Layer 2 of a small transformer language model trained on English Wikipedia (11 layers, counted from 0, width 96).
A neuron's activation on a vector x is GELU(weights . x + bias), where the dot is the dot product.
The model reads these tokens: " rev" "iving" " a" " bi" "olog" "ically" " de" "ad" " r" "iver" " called" " P"

The vector x that enters this layer's MLP at each token. A number n stands for (n - 128) times 0.041.
0 " rev": 110, 139, 168, 130, 146, 121, 120, 137, 130, 130, 139, 88, 99, 105, 125, 107, 134, 147, 77, 124, 123, 62, 124, 134, 99, 138, 144, 132, 164, 158, 128, 117, 110, 130, 132, 142, 122, 130, 124, 135, 128, 84, 90, 150, 124, 111, 134, 151, 140, 123, 227, 149, 104, 116, 105, 106, 119, 125, 111, 114, 99, 158, 208, 149, 121, 136, 152, 135, 117, 122, 114, 214, 136, 148, 119, 128, 139, 106, 160, 133, 101, 151, 88, 105, 104, 153, 116, 126, 167, 122, 103, 131, 148, 158, 120, 121
1 "iving": 159, 157, 110, 139, 78, 151, 166, 133, 106, 123, 151, 96, 113, 144, 152, 95, 145, 125, 131, 108, 98, 114, 151, 127, 43, 176, 116, 151, 117, 136, 147, 139, 164, 127, 127, 143, 118, 122, 122, 136, 137, 127, 109, 129, 122, 86, 178, 121, 133, 124, 164, 157, 78, 141, 95, 108, 159, 115, 124, 120, 125, 132, 91, 108, 138, 146, 144, 158, 149, 113, 119, 180, 100, 122, 113, 143, 123, 118, 148, 105, 147, 155, 161, 147, 42, 115, 139, 116, 141, 122, 122, 137, 120, 130, 118, 133
2 " a": 122, 124, 110, 118, 127, 140, 127, 122, 122, 124, 135, 132, 124, 128, 130, 120, 116, 117, 129, 116, 119, 124, 155, 140, 61, 125, 131, 162, 140, 110, 157, 134, 156, 131, 152, 132, 118, 115, 141, 110, 135, 147, 52, 121, 140, 137, 186, 136, 116, 136, 157, 137, 89, 133, 113, 117, 130, 149, 111, 105, 150, 134, 151, 107, 144, 132, 143, 140, 122, 82, 120, 249, 93, 158, 139, 129, 131, 138, 183, 106, 137, 144, 124, 133, 48, 115, 136, 109, 118, 103, 127, 136, 124, 129, 119, 120
3 " bi": 84, 167, 78, 128, 133, 128, 147, 119, 139, 132, 105, 116, 129, 100, 142, 111, 123, 107, 120, 149, 109, 91, 130, 141, 70, 134, 167, 110, 148, 166, 135, 125, 154, 148, 147, 133, 134, 121, 137, 122, 154, 129, 132, 112, 145, 94, 117, 118, 127, 135, 163, 159, 110, 89, 124, 109, 153, 129, 102, 102, 106, 127, 163, 98, 138, 137, 130, 148, 123, 133, 129, 231, 100, 152, 131, 113, 119, 125, 132, 185, 128, 156, 137, 132, 52, 93, 143, 110, 120, 112, 121, 126, 165, 141, 122, 128
4 "olog": 143, 140, 142, 129, 129, 97, 117, 144, 123, 100, 106, 75, 159, 154, 155, 125, 145, 135, 132, 121, 94, 123, 114, 144, 112, 148, 123, 118, 131, 161, 116, 129, 132, 123, 90, 103, 119, 107, 130, 125, 150, 104, 120, 140, 152, 79, 166, 125, 113, 110, 205, 161, 82, 103, 107, 105, 154, 133, 69, 121, 121, 137, 156, 162, 99, 175, 154, 112, 126, 132, 131, 198, 124, 159, 118, 113, 124, 126, 129, 141, 129, 140, 148, 132, 76, 97, 150, 90, 157, 141, 133, 129, 143, 157, 141, 100
5 "ically": 149, 154, 99, 133, 92, 129, 119, 143, 109, 153, 117, 139, 129, 124, 146, 113, 135, 123, 107, 118, 117, 122, 142, 116, 29, 181, 126, 136, 122, 146, 131, 121, 142, 141, 117, 167, 117, 111, 141, 107, 136, 154, 138, 154, 131, 84, 176, 127, 120, 135, 168, 105, 108, 104, 106, 95, 127, 162, 117, 139, 121, 155, 163, 113, 138, 116, 157, 127, 146, 103, 113, 172, 114, 130, 130, 110, 144, 128, 129, 144, 127, 169, 144, 172, 39, 127, 143, 105, 138, 105, 97, 116, 140, 153, 110, 135
6 " de": 122, 143, 78, 134, 145, 152, 122, 131, 120, 87, 124, 101, 151, 115, 132, 135, 104, 121, 129, 113, 124, 107, 141, 105, 46, 105, 140, 133, 164, 114, 147, 67, 133, 150, 138, 134, 148, 117, 131, 142, 135, 122, 152, 94, 105, 125, 159, 134, 125, 129, 151, 147, 150, 140, 89, 97, 146, 169, 103, 113, 130, 149, 137, 116, 135, 123, 137, 155, 127, 134, 109, 242, 143, 160, 139, 90, 136, 99, 154, 147, 108, 173, 134, 129, 64, 128, 130, 120, 136, 102, 132, 133, 116, 138, 125, 131
7 "ad": 140, 173, 130, 142, 111, 95, 154, 129, 98, 106, 144, 92, 152, 152, 130, 117, 141, 150, 131, 130, 69, 100, 104, 151, 64, 141, 140, 125, 143, 136, 108, 138, 157, 152, 147, 146, 133, 120, 101, 141, 142, 126, 111, 91, 122, 92, 170, 131, 111, 149, 154, 139, 111, 105, 109, 119, 149, 142, 91, 116, 168, 108, 112, 133, 128, 190, 141, 149, 83, 131, 119, 182, 158, 135, 115, 114, 131, 116, 109, 133, 133, 157, 131, 137, 51, 90, 122, 123, 116, 134, 132, 162, 136, 149, 135, 109
8 " r": 140, 147, 125, 119, 148, 124, 110, 126, 119, 112, 116, 94, 136, 107, 118, 118, 138, 140, 136, 105, 122, 92, 134, 147, 81, 133, 146, 168, 165, 120, 142, 143, 116, 110, 116, 121, 122, 129, 136, 104, 156, 117, 84, 114, 119, 118, 184, 149, 101, 141, 219, 112, 116, 102, 100, 136, 113, 155, 101, 123, 145, 130, 174, 142, 120, 135, 140, 156, 136, 108, 116, 250, 134, 146, 126, 86, 140, 124, 168, 161, 111, 159, 89, 89, 94, 114, 125, 128, 149, 106, 133, 132, 111, 156, 128, 108
9 "iver": 133, 154, 103, 107, 82, 133, 100, 136, 107, 109, 112, 91, 143, 129, 153, 130, 145, 141, 81, 119, 76, 108, 131, 123, 44, 113, 113, 133, 125, 133, 103, 133, 123, 173, 143, 156, 138, 136, 97, 120, 121, 126, 125, 122, 151, 126, 181, 145, 150, 147, 181, 154, 106, 133, 123, 111, 144, 123, 79, 111, 142, 120, 116, 121, 130, 167, 130, 169, 137, 132, 116, 203, 160, 100, 114, 118, 139, 129, 144, 139, 138, 170, 155, 154, 48, 120, 143, 129, 135, 135, 124, 140, 114, 133, 108, 148
10 " called": 164, 163, 86, 132, 110, 148, 165, 140, 107, 124, 124, 91, 115, 131, 172, 110, 120, 132, 139, 126, 96, 108, 154, 85, 30, 164, 157, 140, 127, 108, 129, 116, 154, 121, 127, 115, 141, 117, 142, 124, 142, 143, 127, 100, 103, 107, 162, 119, 137, 126, 140, 170, 91, 119, 105, 103, 145, 133, 91, 130, 127, 107, 90, 138, 140, 124, 151, 147, 161, 103, 130, 209, 135, 138, 118, 107, 151, 135, 134, 141, 144, 142, 128, 138, 50, 119, 134, 140, 142, 146, 127, 137, 111, 151, 128, 118
11 " P": 149, 133, 121, 115, 160, 137, 153, 132, 109, 112, 115, 105, 118, 158, 126, 125, 112, 139, 127, 131, 127, 118, 129, 125, 86, 150, 132, 148, 215, 137, 89, 139, 141, 90, 138, 115, 113, 138, 123, 122, 138, 140, 145, 79, 133, 90, 153, 140, 148, 101, 157, 147, 84, 127, 103, 119, 148, 164, 57, 133, 141, 103, 118, 92, 122, 148, 122, 154, 138, 121, 122, 195, 114, 116, 132, 99, 128, 127, 151, 138, 113, 150, 143, 54, 108, 99, 143, 122, 120, 168, 144, 136, 128, 121, 135, 126

Each question shows the input weights of one neuron of the MLP. A number n stands for (n - 128) times 0.0037.

n308 (bias -0.038): 71, 146, 130, 149, 119, 118, 139, 79, 145, 172, 137, 136, 90, 181, 114, 69, 121, 138, 114, 80, 160, 169, 121, 118, 133, 133, 110, 118, 114, 156, 135, 133, 149, 88, 140, 103, 101, 135, 169, 98, 105, 175, 163, 168, 130, 137, 100, 210, 152, 125, 132, 106, 115, 104, 149, 128, 131, 134, 126, 178, 83, 168, 154, 109, 106, 57, 159, 85, 103, 130, 127, 123, 51, 141, 132, 156, 153, 124, 98, 113, 171, 100, 122, 172, 148, 147, 142, 105, 130, 150, 100, 62, 87, 130, 122, 123
It fires most on token 5 "ically"

n36 (bias -0.021): 111, 104, 137, 149, 103, 140, 128, 152, 104, 143, 114, 138, 124, 148, 147, 135, 76, 123, 104, 86, 103, 200, 202, 115, 146, 136, 127, 88, 99, 131, 139, 130, 113, 113, 99, 120, 97, 98, 131, 126, 115, 96, 139, 140, 167, 123, 116, 143, 105, 104, 136, 82, 136, 120, 159, 151, 145, 185, 163, 168, 131, 141, 156, 132, 130, 146, 140, 83, 119, 139, 129, 131, 149, 103, 145, 139, 81, 136, 91, 141, 134, 114, 151, 164, 140, 142, 137, 102, 163, 147, 180, 153, 133, 106, 125, 126
It fires most on token 4 "olog"

n127 (bias -0.059): 93, 79, 125, 115, 201, 148, 192, 128, 185, 95, 168, 117, 107, 130, 113, 102, 137, 146, 151, 115, 134, 152, 117, 91, 153, 109, 147, 67, 148, 135, 159, 78, 126, 78, 134, 103, 133, 188, 144, 143, 76, 148, 160, 105, 105, 123, 120, 94, 152, 86, 106, 101, 192, 117, 151, 110, 116, 149, 153, 100, 105, 166, 75, 155, 71, 112, 84, 73, 109, 147, 142, 112, 144, 172, 167, 102, 124, 51, 130, 179, 134, 130, 109, 141, 126, 132, 143, 131, 97, 140, 148, 171, 163, 139, 133, 125
It fires most on token 6 " de"

n136 (bias -0.032): 139, 112, 113, 116, 136, 127, 87, 126, 151, 126, 213, 114, 113, 68, 168, 112, 168, 126, 136, 98, 122, 118, 114, 135, 160, 111, 112, 93, 136, 159, 75, 163, 54, 163, 74, 136, 150, 105, 147, 131, 101, 57, 103, 136, 164, 110, 104, 134, 124, 155, 148, 117, 134, 130, 132, 113, 141, 56, 139, 147, 123, 149, 119, 113, 97, 114, 129, 117, 179, 180, 149, 98, 110, 181, 189, 124, 94, 103, 132, 161, 134, 142, 85, 139, 138, 159, 173, 102, 120, 129, 122, 102, 152, 155, 113, 122
On which token does it fire most, and how strongly? 0 " rev", at about 1.3

n0 (bias -0.068): 154, 117, 103, 134, 131, 111, 121, 92, 174, 106, 136, 104, 188, 101, 130, 147, 176, 156, 160, 91, 155, 102, 80, 169, 161, 110, 91, 109, 138, 105, 133, 181, 84, 99, 61, 73, 127, 152, 182, 102, 159, 80, 109, 133, 104, 147, 112, 91, 102, 84, 133, 151, 152, 109, 142, 142, 88, 98, 154, 173, 162, 149, 85, 158, 68, 122, 107, 160, 124, 154, 166, 136, 163, 172, 100, 123, 149, 154, 141, 129, 155, 108, 88, 100, 169, 178, 144, 106, 156, 63, 125, 91, 98, 158, 124, 82
On which two tokens does it fire most, strongest first? 8 " r", 4 "olog"

n250 (bias -0.026): 117, 157, 117, 72, 135, 112, 103, 163, 109, 110, 84, 118, 113, 121, 80, 146, 102, 88, 160, 112, 100, 112, 112, 137, 136, 172, 151, 148, 102, 105, 156, 161, 112, 121, 131, 116, 165, 148, 177, 61, 162, 142, 170, 117, 155, 123, 106, 178, 94, 133, 115, 97, 151, 115, 158, 170, 143, 143, 118, 163, 144, 136, 83, 127, 137, 142, 132, 143, 157, 146, 160, 129, 163, 116, 91, 106, 53, 102, 112, 156, 154, 137, 145, 119, 136, 137, 140, 139, 129, 119, 180, 122, 151, 41, 132, 108
Its three highest activations, in order, are on tokens 11 " P", 8 " r", 3 " bi"

n294 (bias -0.040): 116, 97, 104, 132, 155, 146, 160, 120, 115, 132, 150, 151, 154, 157, 104, 68, 164, 119, 120, 110, 162, 107, 120, 137, 137, 97, 161, 133, 147, 110, 125, 136, 113, 74, 165, 49, 98, 126, 130, 101, 124, 127, 133, 99, 157, 111, 116, 62, 147, 104, 144, 128, 128, 143, 127, 119, 131, 122, 157, 100, 120, 93, 123, 117, 77, 138, 112, 106, 109, 158, 163, 107, 170, 131, 137, 102, 160, 190, 100, 108, 119, 118, 128, 121, 141, 163, 141, 151, 154, 162, 72, 130, 137, 128, 144, 165
It fires most on token 11 " P"

n171 (bias -0.003): 127, 99, 140, 107, 137, 80, 107, 148, 120, 189, 161, 189, 119, 70, 100, 144, 92, 163, 132, 99, 130, 134, 145, 150, 149, 154, 125, 108, 97, 145, 90, 104, 93, 151, 96, 157, 116, 147, 156, 124, 129, 132, 114, 130, 152, 100, 101, 148, 161, 131, 101, 104, 152, 112, 183, 108, 151, 135, 103, 112, 87, 135, 141, 135, 158, 137, 134, 119, 100, 147, 142, 133, 179, 122, 114, 134, 54, 94, 128, 172, 112, 155, 148, 129, 108, 153, 144, 162, 129, 171, 161, 125, 132, 150, 131, 75
On which two tokens does it fire most, strongest first? 0 " rev", 3 " bi"

n288 (bias 0.032): 142, 120, 104, 137, 161, 113, 51, 154, 147, 122, 109, 160, 162, 106, 103, 138, 161, 144, 160, 141, 142, 138, 77, 124, 146, 114, 156, 163, 171, 127, 134, 137, 137, 114, 112, 138, 110, 155, 138, 119, 160, 134, 114, 138, 104, 106, 152, 105, 64, 157, 109, 112, 135, 111, 115, 117, 96, 108, 112, 172, 130, 72, 130, 112, 129, 125, 147, 135, 111, 180, 150, 118, 135, 127, 101, 106, 84, 125, 147, 122, 117, 120, 142, 111, 188, 143, 111, 167, 111, 140, 162, 88, 130, 94, 144, 129
It fires most on token 8 " r"

n195 (bias -0.002): 135, 59, 136, 124, 92, 137, 178, 140, 129, 86, 124, 134, 145, 120, 110, 80, 155, 151, 148, 107, 148, 113, 171, 122, 137, 106, 141, 112, 122, 135, 131, 123, 107, 126, 99, 145, 111, 105, 154, 143, 105, 152, 158, 153, 114, 115, 107, 105, 144, 129, 161, 170, 131, 61, 140, 110, 108, 133, 137, 161, 114, 161, 92, 132, 102, 105, 141, 92, 139, 118, 114, 100, 121, 120, 148, 178, 130, 106, 149, 139, 110, 105, 129, 165, 107, 112, 168, 146, 134, 105, 124, 155, 157, 138, 123, 170
Its three highest activations, in order, are on tokens 5 "ically", 1 "iving", 4 "olog"

n172 (bias -0.044): 131, 104, 85, 162, 126, 126, 181, 114, 180, 81, 182, 126, 103, 118, 107, 102, 148, 130, 118, 96, 147, 130, 159, 133, 155, 139, 131, 166, 129, 131, 114, 116, 146, 97, 138, 123, 129, 82, 169, 99, 47, 144, 99, 141, 99, 136, 115, 142, 139, 167, 111, 147, 141, 132, 142, 69, 140, 106, 153, 110, 112, 150, 115, 142, 91, 113, 133, 137, 131, 124, 157, 122, 170, 184, 187, 125, 121, 149, 119, 82, 112, 123, 76, 172, 109, 142, 101, 145, 121, 104, 143, 151, 123, 155, 187, 152
Its three highest activations, in order, are on tokens 2 " a", 10 " called", 6 " de"

n304 (bias -0.038): 77, 62, 69, 74, 188, 151, 120, 64, 167, 132, 197, 189, 113, 93, 148, 124, 151, 88, 105, 105, 144, 109, 138, 118, 168, 86, 142, 99, 118, 100, 137, 135, 131, 116, 130, 93, 124, 139, 178, 77, 128, 127, 84, 126, 126, 99, 104, 152, 102, 158, 147, 101, 129, 133, 162, 100, 57, 152, 123, 159, 191, 114, 158, 117, 146, 128, 164, 114, 78, 132, 167, 144, 173, 166, 163, 120, 96, 163, 126, 111, 166, 66, 84, 106, 140, 190, 174, 126, 113, 123, 171, 169, 128, 166, 135, 56
On which two tokens does it fire most, strongest first? 2 " a", 8 " r"

n33 (bias -0.033): 134, 116, 107, 57, 120, 72, 112, 100, 126, 99, 125, 113, 86, 92, 152, 108, 114, 145, 157, 114, 126, 145, 159, 136, 160, 142, 105, 78, 99, 144, 112, 141, 95, 123, 148, 95, 131, 120, 129, 91, 114, 84, 142, 142, 130, 135, 103, 163, 140, 155, 150, 107, 113, 144, 106, 107, 122, 124, 139, 175, 89, 118, 145, 175, 108, 107, 197, 159, 158, 160, 131, 122, 155, 138, 159, 122, 162, 93, 97, 143, 106, 148, 73, 125, 149, 165, 149, 157, 163, 123, 112, 153, 126, 147, 105, 107
Its three highest activations, in order, are on tokens 0 " rev", 8 " r", 4 "olog"

n343 (bias 0.025): 114, 122, 104, 111, 124, 115, 127, 133, 134, 127, 141, 111, 133, 105, 111, 120, 137, 125, 142, 92, 144, 122, 132, 115, 130, 118, 152, 137, 157, 116, 107, 119, 142, 97, 133, 114, 108, 153, 159, 128, 146, 177, 112, 109, 94, 121, 124, 142, 143, 85, 156, 123, 144, 152, 169, 121, 83, 148, 129, 183, 109, 100, 130, 137, 161, 99, 119, 157, 142, 131, 141, 129, 108, 117, 139, 179, 131, 142, 129, 108, 134, 119, 82, 121, 154, 101, 127, 156, 111, 165, 115, 106, 112, 159, 112, 93
Its three highest activations, in order, are on tokens 11 " P", 8 " r", 10 " called"

n315 (bias 0.022): 141, 164, 145, 145, 152, 99, 145, 117, 151, 77, 90, 92, 108, 205, 51, 158, 139, 159, 146, 104, 119, 114, 77, 135, 118, 137, 116, 94, 124, 127, 137, 124, 115, 110, 142, 120, 120, 140, 184, 77, 152, 132, 164, 137, 115, 110, 120, 175, 121, 89, 97, 87, 143, 143, 119, 129, 106, 115, 150, 170, 125, 138, 92, 169, 124, 120, 105, 149, 104, 124, 134, 117, 157, 93, 133, 174, 109, 119, 98, 150, 123, 144, 141, 101, 114, 147, 149, 133, 148, 117, 145, 179, 138, 105, 102, 166
On which token does it fire most, and how strongly? 7 "ad", at about 0.32

n263 (bias -0.045): 134, 140, 162, 129, 116, 139, 166, 94, 170, 183, 125, 113, 108, 134, 146, 104, 90, 98, 167, 158, 155, 119, 145, 151, 145, 124, 115, 157, 87, 98, 133, 142, 123, 126, 139, 136, 130, 101, 86, 119, 83, 166, 139, 137, 142, 176, 122, 114, 150, 86, 103, 99, 144, 189, 190, 136, 130, 138, 118, 118, 133, 202, 140, 118, 114, 95, 107, 111, 126, 108, 146, 116, 93, 174, 136, 165, 134, 173, 141, 106, 138, 95, 122, 129, 122, 126, 125, 164, 144, 122, 174, 75, 81, 166, 111, 91
It fires most on token 2 " a"

n259 (bias -0.017): 68, 121, 126, 96, 188, 167, 111, 101, 161, 126, 118, 141, 63, 104, 109, 113, 110, 62, 143, 99, 115, 150, 102, 172, 128, 127, 140, 89, 130, 126, 93, 130, 160, 121, 175, 130, 149, 161, 193, 118, 104, 155, 131, 120, 152, 147, 141, 169, 136, 141, 117, 112, 142, 99, 150, 153, 123, 119, 118, 142, 174, 163, 142, 127, 116, 140, 60, 105, 162, 122, 137, 96, 88, 164, 166, 151, 109, 90, 158, 121, 163, 129, 74, 164, 106, 150, 155, 108, 121, 110, 173, 144, 172, 55, 104, 121
It fires most on token 2 " a"

n137 (bias -0.009): 125, 134, 151, 126, 166, 116, 147, 87, 157, 102, 160, 131, 95, 97, 107, 126, 148, 129, 156, 85, 139, 136, 104, 98, 144, 126, 103, 106, 129, 142, 156, 132, 146, 138, 116, 124, 165, 127, 121, 132, 48, 118, 155, 121, 164, 118, 124, 66, 103, 185, 135, 86, 125, 135, 101, 123, 102, 92, 110, 161, 138, 200, 103, 137, 112, 122, 169, 125, 142, 101, 118, 125, 119, 170, 134, 115, 117, 69, 109, 100, 121, 131, 121, 130, 133, 130, 71, 130, 85, 85, 184, 127, 154, 89, 138, 144
It fires most on token 6 " de"

n178 (bias -0.013): 104, 110, 172, 99, 119, 132, 76, 91, 133, 121, 149, 127, 148, 95, 165, 160, 125, 122, 120, 91, 102, 148, 190, 133, 140, 109, 103, 78, 121, 129, 110, 125, 135, 142, 83, 90, 134, 132, 111, 171, 142, 88, 117, 148, 154, 155, 133, 138, 140, 160, 141, 81, 164, 106, 177, 138, 85, 146, 149, 134, 113, 147, 150, 197, 116, 141, 144, 152, 99, 158, 103, 134, 164, 139, 149, 110, 127, 162, 66, 125, 111, 120, 117, 125, 125, 127, 124, 129, 137, 157, 127, 122, 130, 119, 132, 64
Its three highest activations, in order, are on tokens 4 "olog", 0 " rev", 8 " r"